Layer 3 of a small transformer language model trained on English Wikipedia (10 layers, counted from 0, width 64). Numbers have three digits each and are written without spaces.
A neuron's activation on a vector x is GELU(weights . x + bias), where the dot is the dot product.
The model reads these tokens: " and" " Nu" "ria" " Ch" "in" "ch" "illa" " contribut" "e" " to" " the" " text" "." "\n" "\n" "6" "0" "0" " expert" "s" " from" " twelve" " countries" " in" " Europe" " and" " America" " attended" " a" " " "s" "ym"

The vector x that enters this layer's MLP at each token. A number n stands for (n - 500) times 0.0076.
0 " and": 698624477777398499343395308529269637712463496432687739462573511496437475471462501413680367646551676413505295336371632616439502637532347292492640348437601580399613350594319494679509506319414347
1 " Nu": 596591402547441347568490555669683638353538354505642684783477247337577576603654218606655026549485365490414477367406438567576489583380531251479353382411351520510542524552450494581445564558607617
2 "ria": 584546479336477594432457412760603581565485498635579793786473419287594517547640347641473259758544358559530481313634365335630727656351514385560261346297400453395573567454314403522385487606414493
3 " Ch": 591569513407452593449487662664677720411501368553643663627495329551422616529521585494705204533433550635169349189530345523470547789332405219409582527469336590590389555625298375447501448607473511
4 "in": 526507417177530429444492490572513612436302561723525679625518502586603455341692557505606307713505584453443432385738439567503505731553630254338359053329321600597376596528415464541439570513571522
5 "ch": 487559492343400506504483498642537661616434414629621715640432430448399695419627569478504292615393487619439432201681471452410564678434583461139285327371501275672505621592320268619449589683572604
6 "illa": 649590493315519533518545327692684626741487548651500780794506620406537406390556427555548394475415243609361305336439532399452692713529610313554398251339407405507552507581313308374626392643575399
7 " contribut": 471580530526470507263585341689655735500559449430715704582491305427433477406741545551722478653468414577523260351332569586405357653370359360502635709346409197349699690534384435622469482451416345
8 "e": 553584536520383512450536312694402699647519415509583661512711618324435557315636276586430458596463523380616392284371692536398380676336274427417641378373316257636626477675748625544528457413362551
9 " to": 499569500680361529274347389772465638808606453459717661413587558530482588411730486436528460546587572223488305314440704521475292506429376409507745423432382286443584435569515649635506391385367379
10 " the": 557636536738370547451520582604511616708485403367847627514325320578604762429444401433602408519358575341611224427546674456472611584481399395358500258482231435512551514612489481547434470538271399
11 " text": 671762358511367559371562518511487507474485410673660622634403285486630515418446431508602368431390376715454390083406528559493456694507697423504579564418235321367746570647578425626625427376322470
12 ".": 667642404856568368448498464449484622557585563459507770433429610393550492493504357456624457514444631581445225254340671418498434657403427464369642338224433607359659390634491569653591493501366292
13 "\n": 725497406740420364447508323538303574475621692350554834508428404601679520477588502314555355660500553525510257208378645625375444594471483674433483459350417585455535470708444541646564414366317354
14 "\n": 764468495723436365467517297612385578435681654448592829466457380558661545548562542426692369646322684391436345189374633582297400616521548676438399373321465546360446427629438596564495492313337431
15 "6": 660607443559753219355417196595434719620554482511606761353476415558544494422544721531716296569326460381649482347425552410474661592611561387346545352438266510402562565772541491379380506416342475
16 "0": 542560524671701175386326495629304782679560330600641506382432443364587470373595715613585322631424351378643468394384507467475683683478628393363365393489309434440541613766546524554410479499472317
17 "0": 537545632680699180395337518654256830677579305562586482426487427317553518378585650555558354631418365362655537358388563454471650625544647392340365434458289462462541620779493491534370460564466336
18 " expert": 584648500580343609425543319476555671596518358576680608658514293608541575487501345570630457613390348588481193240306554227389577549487639334587537682535397261421640622756475453555537467323411383
19 "s": 437457563713282416375349396606502800588382595632794598554499755437589461326380535624653391509393385611420345332444518416475485598421538386534496351391656233467625672464615576512689483347350415
20 " from": 593708473723381580307430389658440636659561462349739539538450618632555380441692487488615456519454525068442313360407718416427487488527453439594617403361434384272619586562437631615414532487430329
21 " twelve": 647629394719488432584566345535506630711574322481640538617349301460663400504523496465638405746369445320530300387360833519546755615475624406517458353365270152518484510609501454442565377388498470
22 " countries": 634574543661391426340334426793529729700672403425646676751470456517563504518505400540710514508371200616395346316494567490593507682365686387455524531388422181330640563536533454371467420353387366
23 " in": 587661407671314536347413558571644669637653591379696549612384560612602586533575394361611510556458480170592411412493545436308490501600661331404664361382412469259493463628438680687381387394271316
24 " Europe": 761702557483464402413369395878587737695640464335636708727398405545599444432543317470630473508387229637442412362553512492611580726492720397321439524415271359492493464485394471454439397376452350
25 " and": 678729257611321491477354359552554748902603458470758561563523345493462432512628541374578436605646582376467376196545490508533444526649432145418669372341530496473520488551411670483392529456424322
26 " America": 877678572506523390321367311767536674722540513503647757608493409603703440488475354569582348517447267666463298399513450439601564567499693290373486419418281314584592417564311492387514432458472373
27 " attended": 515576605744483569460473320603589724700477452445671697600457478570466384538563325485619578714314325397512342335308735488512572570507276324254504565461454423259477528669595586688303470352398358
28 " a": 576550525723426553623556395503499710800449437381678605599455413602474694415322393600616368538234704331559366429291628344523374513494425454498506365390229271488366453709517594721504588407374509
29 " ": 486756459803551459415455467597537647549569506488657584660389260492474593227520609489619117690508543459606361315374527603476489684505521498437627394450428438331485487567497581306414591567276307
30 "s": 431546549700324491318478475539721591440605224480705666563347416478521538423446521701666185424310571438509633247466535537479472390643564443413531482341403466556485767481612530703604324459203550
31 "ym": 568599509533384400367829718433587594503325334565614846610429544526386432614448491491689206529330424552395359353501599450640558406428650488579558388531229307650518523546399521520416454614288365

Each question shows the input weights of one neuron of the MLP. A number n stands for (n - 500) times 0.0017.

n187 (bias -0.192): 501853501527716626537651490504576475597795573624430518359522337673484561626332431598548642435530450595642630446701610434700566544561660660650618387603525545365469565490628574564486356475534494
On which token does it fire most, and how strongly? 11 " text", at about 1.2

n71 (bias -0.146): 470514330374675671495420638335696540340549471376505483301447553368469567561660400604553568391337577522526330519381357483498588523653704734467360321545523414544484624313798406519549428488453710
On which token does it fire most, and how strongly? 30 "s", at about 1.5

n107 (bias -0.090): 466506523745382331556462806536307502402410493319289502409424435473419448319327631464476652471713325424747467436334559542501627709547641566675666624638513492349308425433473665487544491597499548
Its three highest activations, in order, are on tokens 29 " ", 17 "0", 16 "0"

n169 (bias -0.286): 393712310747463606525618581245483344380431556421641432216662276423476634575406464501603275482671545420769427596336548674805728448429426446663302620606556534636588514217531488648385469583225360
Its three highest activations, in order, are on tokens 10 " the", 29 " ", 31 "ym"

n250 (bias -0.109): 437781545431500503584426525317478626717335497537640251463518490503468610407287542413456466535582520524542468437452419624457428455521322406668322504491636553505463652249590725492537485608540351
Which token does this neuron like most? 25 " and"

n188 (bias 0.120): 426619337575523323579463405521606479341443621360425380452603481544501469437506566594513713603501372445380512555519501594402510573417505456492560457492503590521570493419457459521529679491345538
Its three highest activations, in order, are on tokens 7 " contribut", 12 ".", 4 "in"

n156 (bias 0.084): 491521547371275478592410427318504269440352556449246582351603417593298458682346710630357576299315463585570747416459661455335715709529571409463404300456528209525674420406441706565505371473382473
Which token does this neuron like most? 11 " text"

n184 (bias -0.121): 347523430405613382232432501430470381598473542341464689236511679525521502396354408559454576318521664462521610230394383645460636584581673786553520497598340516482663373512744561372514520447583640
Which token does this neuron like most? 15 "6"

n121 (bias -0.185): 418544416534514568308213220300569563372433404685720414508538539435478600612382573226315656336619643461406443427655530811527450351338343596689448275550526253533608321450507661240456584442570464
Which token does this neuron like most? 9 " to"

n101 (bias 0.041): 535724522174395451587334632488435275584631743357562435487447579574599738754580389458469657549507372536291493417471430203438453473595518585455431544676375556617442409453309504502430378481462536
Which token does this neuron like most? 24 " Europe"

n244 (bias -0.187): 447482335435603523426558565223427450257663516506507334497500558527404691357553332627482501563510419365714656538419472573631573610510544594531600600410651778378711520445359573427449620651424472
Which token does this neuron like most? 29 " "

n108 (bias -0.188): 422584481572745458388494593450427371248378609796350546588440517554544380425298450435579533147537472311420559552525548377541364405476443408555393440566258444581373557405432503246548501368434485
On which token does it fire most, and how strongly? 31 "ym", at about 1.2

n218 (bias 0.032): 360668176355424387678314461385511424452525499642545564517350518672445520451286351561403472515619131567480451387474553552549590534649305567511456421619569572381525449537720398448540401390768544
Which token does this neuron like most? 11 " text"

n173 (bias -0.175): 208522362638584489689527631551634473324281562566674465571824607343498473553531687496344628538564613779534562703576609503620668686569459485427552308629467331441689518585530417715595674669433499
On which token does it fire most, and how strongly? 5 "ch", at about 1.1

n251 (bias -0.101): 414469329505461531839719641593152455563532716477524469433566578329499680719440662526193433751478475511720365470521700731365584448346533501664601546529482895692566664366532449497452541488605463
Which token does this neuron like most? 13 "\n"

n55 (bias -0.003): 403427400544550547441342571298537454628638454538537377531464578655658507348542369292405347673668164604609336508503582684540580396353292547391459447682748431393293315424548516553435460304717485
Which token does this neuron like most? 27 " attended"

n59 (bias -0.141): 470519385446425641467653403559468344519165427544375443316508706699713478545430494454385465363371428426478687359350457458427336677330623539603539400480491550332523347566505375572563458464674335
Its three highest activations, in order, are on tokens 11 " text", 6 "illa", 20 " from"

n129 (bias -0.123): 520387562358354403562482468418589475492554436453600442462373473422423325360489595611331531378472556532667497547324363442319472519450453575724423721599585465615760519590458426570301433619407471
Which token does this neuron like most? 7 " contribut"

n6 (bias -0.291): 368574429384350430535792619398435367410683568623267345764539472591671490464511522403418468396432757536462617477585529414546416326502341560449403473522470439401587524585777339493523301558610542
On which token does it fire most, and how strongly? 11 " text", at about 0.11

n21 (bias -0.106): 513590476323538572417711385609364560414363427532497409349696572386461557485543489531551405463560514546523582626382578333746506378468385389524562315629427556535326469366377594422617617573658484
Which token does this neuron like most? 4 "in"

n200 (bias -0.055): 530500527590467447472383409465454407556530621589401339302277856619455565573640398415585630350304375345314579517398379431203448514302567678603441445724379532628447419497455570649487526352509673
Which token does this neuron like most? 23 " in"

n69 (bias 0.034): 472668617508535465443442643334660390507754449340534375455608600442411518624453379595453552533330709660452483255463526310336583441531634527585452525501510416521548507342575509369385632472627544
On which token does it fire most, and how strongly? 18 " expert", at about 1.1

n210 (bias -0.213): 355666618208536784712400452610619247620480560469508446178608477489586602661487572503578605659588481377521510389552603372442527542497417590560650282544546434238450636304414415509390471622457491
Its three highest activations, in order, are on tokens 2 "ria", 20 " from", 9 " to"

n182 (bias -0.090): 422458410617495479594567203385338370455391495443294383505506476332648376527493671306599611598635519565555498534576596568743564422487486567613430525351530223338336378621418406630586496540681574
On which token does it fire most, and how strongly? 21 " twelve", at about 2.6

n117 (bias -0.190): 609393401424577759544483340513572499383480478550483425393417175692421386655436595428491395477569406460710652528528618573721656630504498525428426600649446499384679478497355607452474463435506699
Its two highest activations, in order, are on tokens 15 "6", 21 " twelve"

n167 (bias -0.018): 553636472453574370385213550447673468332246361540328408434572592648288485344521464434565559529602421509367683439407573473568388531617442605349450460563539303358570474396271548381432519490327607
Which token does this neuron like most? 29 " "

n115 (bias 0.003): 342465474270554305499411485470249272614360405243293489406382671482336539310463535461513438556676449519411465574664473614358444535491462449460463702501491462256599635531556434374449401614432287
Its three highest activations, in order, are on tokens 17 "0", 16 "0", 7 " contribut"

n126 (bias -0.116): 734436366487404368561632421537405469451556537483338352447624446444434587578488347394526361234415605584539470621568512319468220640534559641487521565475445254654530403434685307350511442603438551
Which token does this neuron like most? 8 "e"

n146 (bias -0.060): 372540549387462516470479468560498547453326448472617424700386489360400306339512536319511541514541569447449561553515373378655378571470450443558263587597615502348398403478309425637717360632697246
Which token does this neuron like most? 6 "illa"

n240 (bias -0.070): 383511466427476505572500543571183558461434493372527609195424470607639243205367416526493289415528433464422469536562261558407425345435693652400626241545699610521783516535519280567762500532518634
Which token does this neuron like most? 19 "s"

n138 (bias -0.245): 309614522429652586704505658553630360514296665394499625676390423487535491538502441530511579320595614512475288432473667571680415616660441413654534624603486454616290633576307470458632504820667653
Its three highest activations, in order, are on tokens 3 " Ch", 6 "illa", 1 " Nu"

n118 (bias -0.225): 520481547376548670275574615606479620433658583732482635444378429612421448614432375434424708383528749180444443691444724724190385374725752449666569361406822498526597307440555696525533428332561467
On which token does it fire most, and how strongly? 23 " in", at about 3.5

n158 (bias -0.214): 670497507415387429377503563394097183527465467257508426365470584569396393557471574515441605696691513601396534536375593440394322470536355504525647410537528442633550351434700319513221484385375595
On which token does it fire most, and how strongly? 0 " and", at about 1.7

n94 (bias -0.075): 353429467512564569362454481671549365629583639542512626457472319593356532490473350383310380486439789545327605578329255523288420482670599632593477470519788595583658663397490678531771473696493409
Which token does this neuron like most? 30 "s"

n168 (bias -0.066): 491635332352807543458661399563526534546601500574572469399228606489410626398246401425561675248565522545475528438473467468488295432555474716477523459510492505596453620474526737815456596628542442
On which token does it fire most, and how strongly? 28 " a", at about 1.3

n253 (bias -0.130): 423541415654786517611584522411520345469597736249298460322588608718385698578456472429502435548707646585472611427543495444420455652492311449224349277369572404490712314282427645636572430445354543
On which token does it fire most, and how strongly? 12 ".", at about 3.2

n144 (bias -0.104): 485454680470457359594566570444571338530462479559451292459505405582377662383580530498404613549521453223608689630502435561452573719548613460548332698286459528365653610438557444225609281689444495
On which token does it fire most, and how strongly? 17 "0", at about 0.96

n99 (bias -0.154): 316660585413458524545507345534458408313677517688566310506376576592415238527327587455526471453535433460427755438633593594529348258565469483401625444523610336382655360612532542584521544468406518
Which token does this neuron like most? 30 "s"

n160 (bias -0.006): 560443426446726505582441524637484274603737567416509427478323404249577377456358335440516710459354546454259612512473711289397547439678446545417344507385455457542408416314479450400742588489386463
Its three highest activations, in order, are on tokens 21 " twelve", 24 " Europe", 6 "illa"

n65 (bias -0.159): 518591408323558674180599422403576328396636490656520553302502437548612552339396526514396615422416651447583529590383267377420153511576616449335240626462516698522559495582517589435491650366494359
Its three highest activations, in order, are on tokens 11 " text", 14 "\n", 4 "in"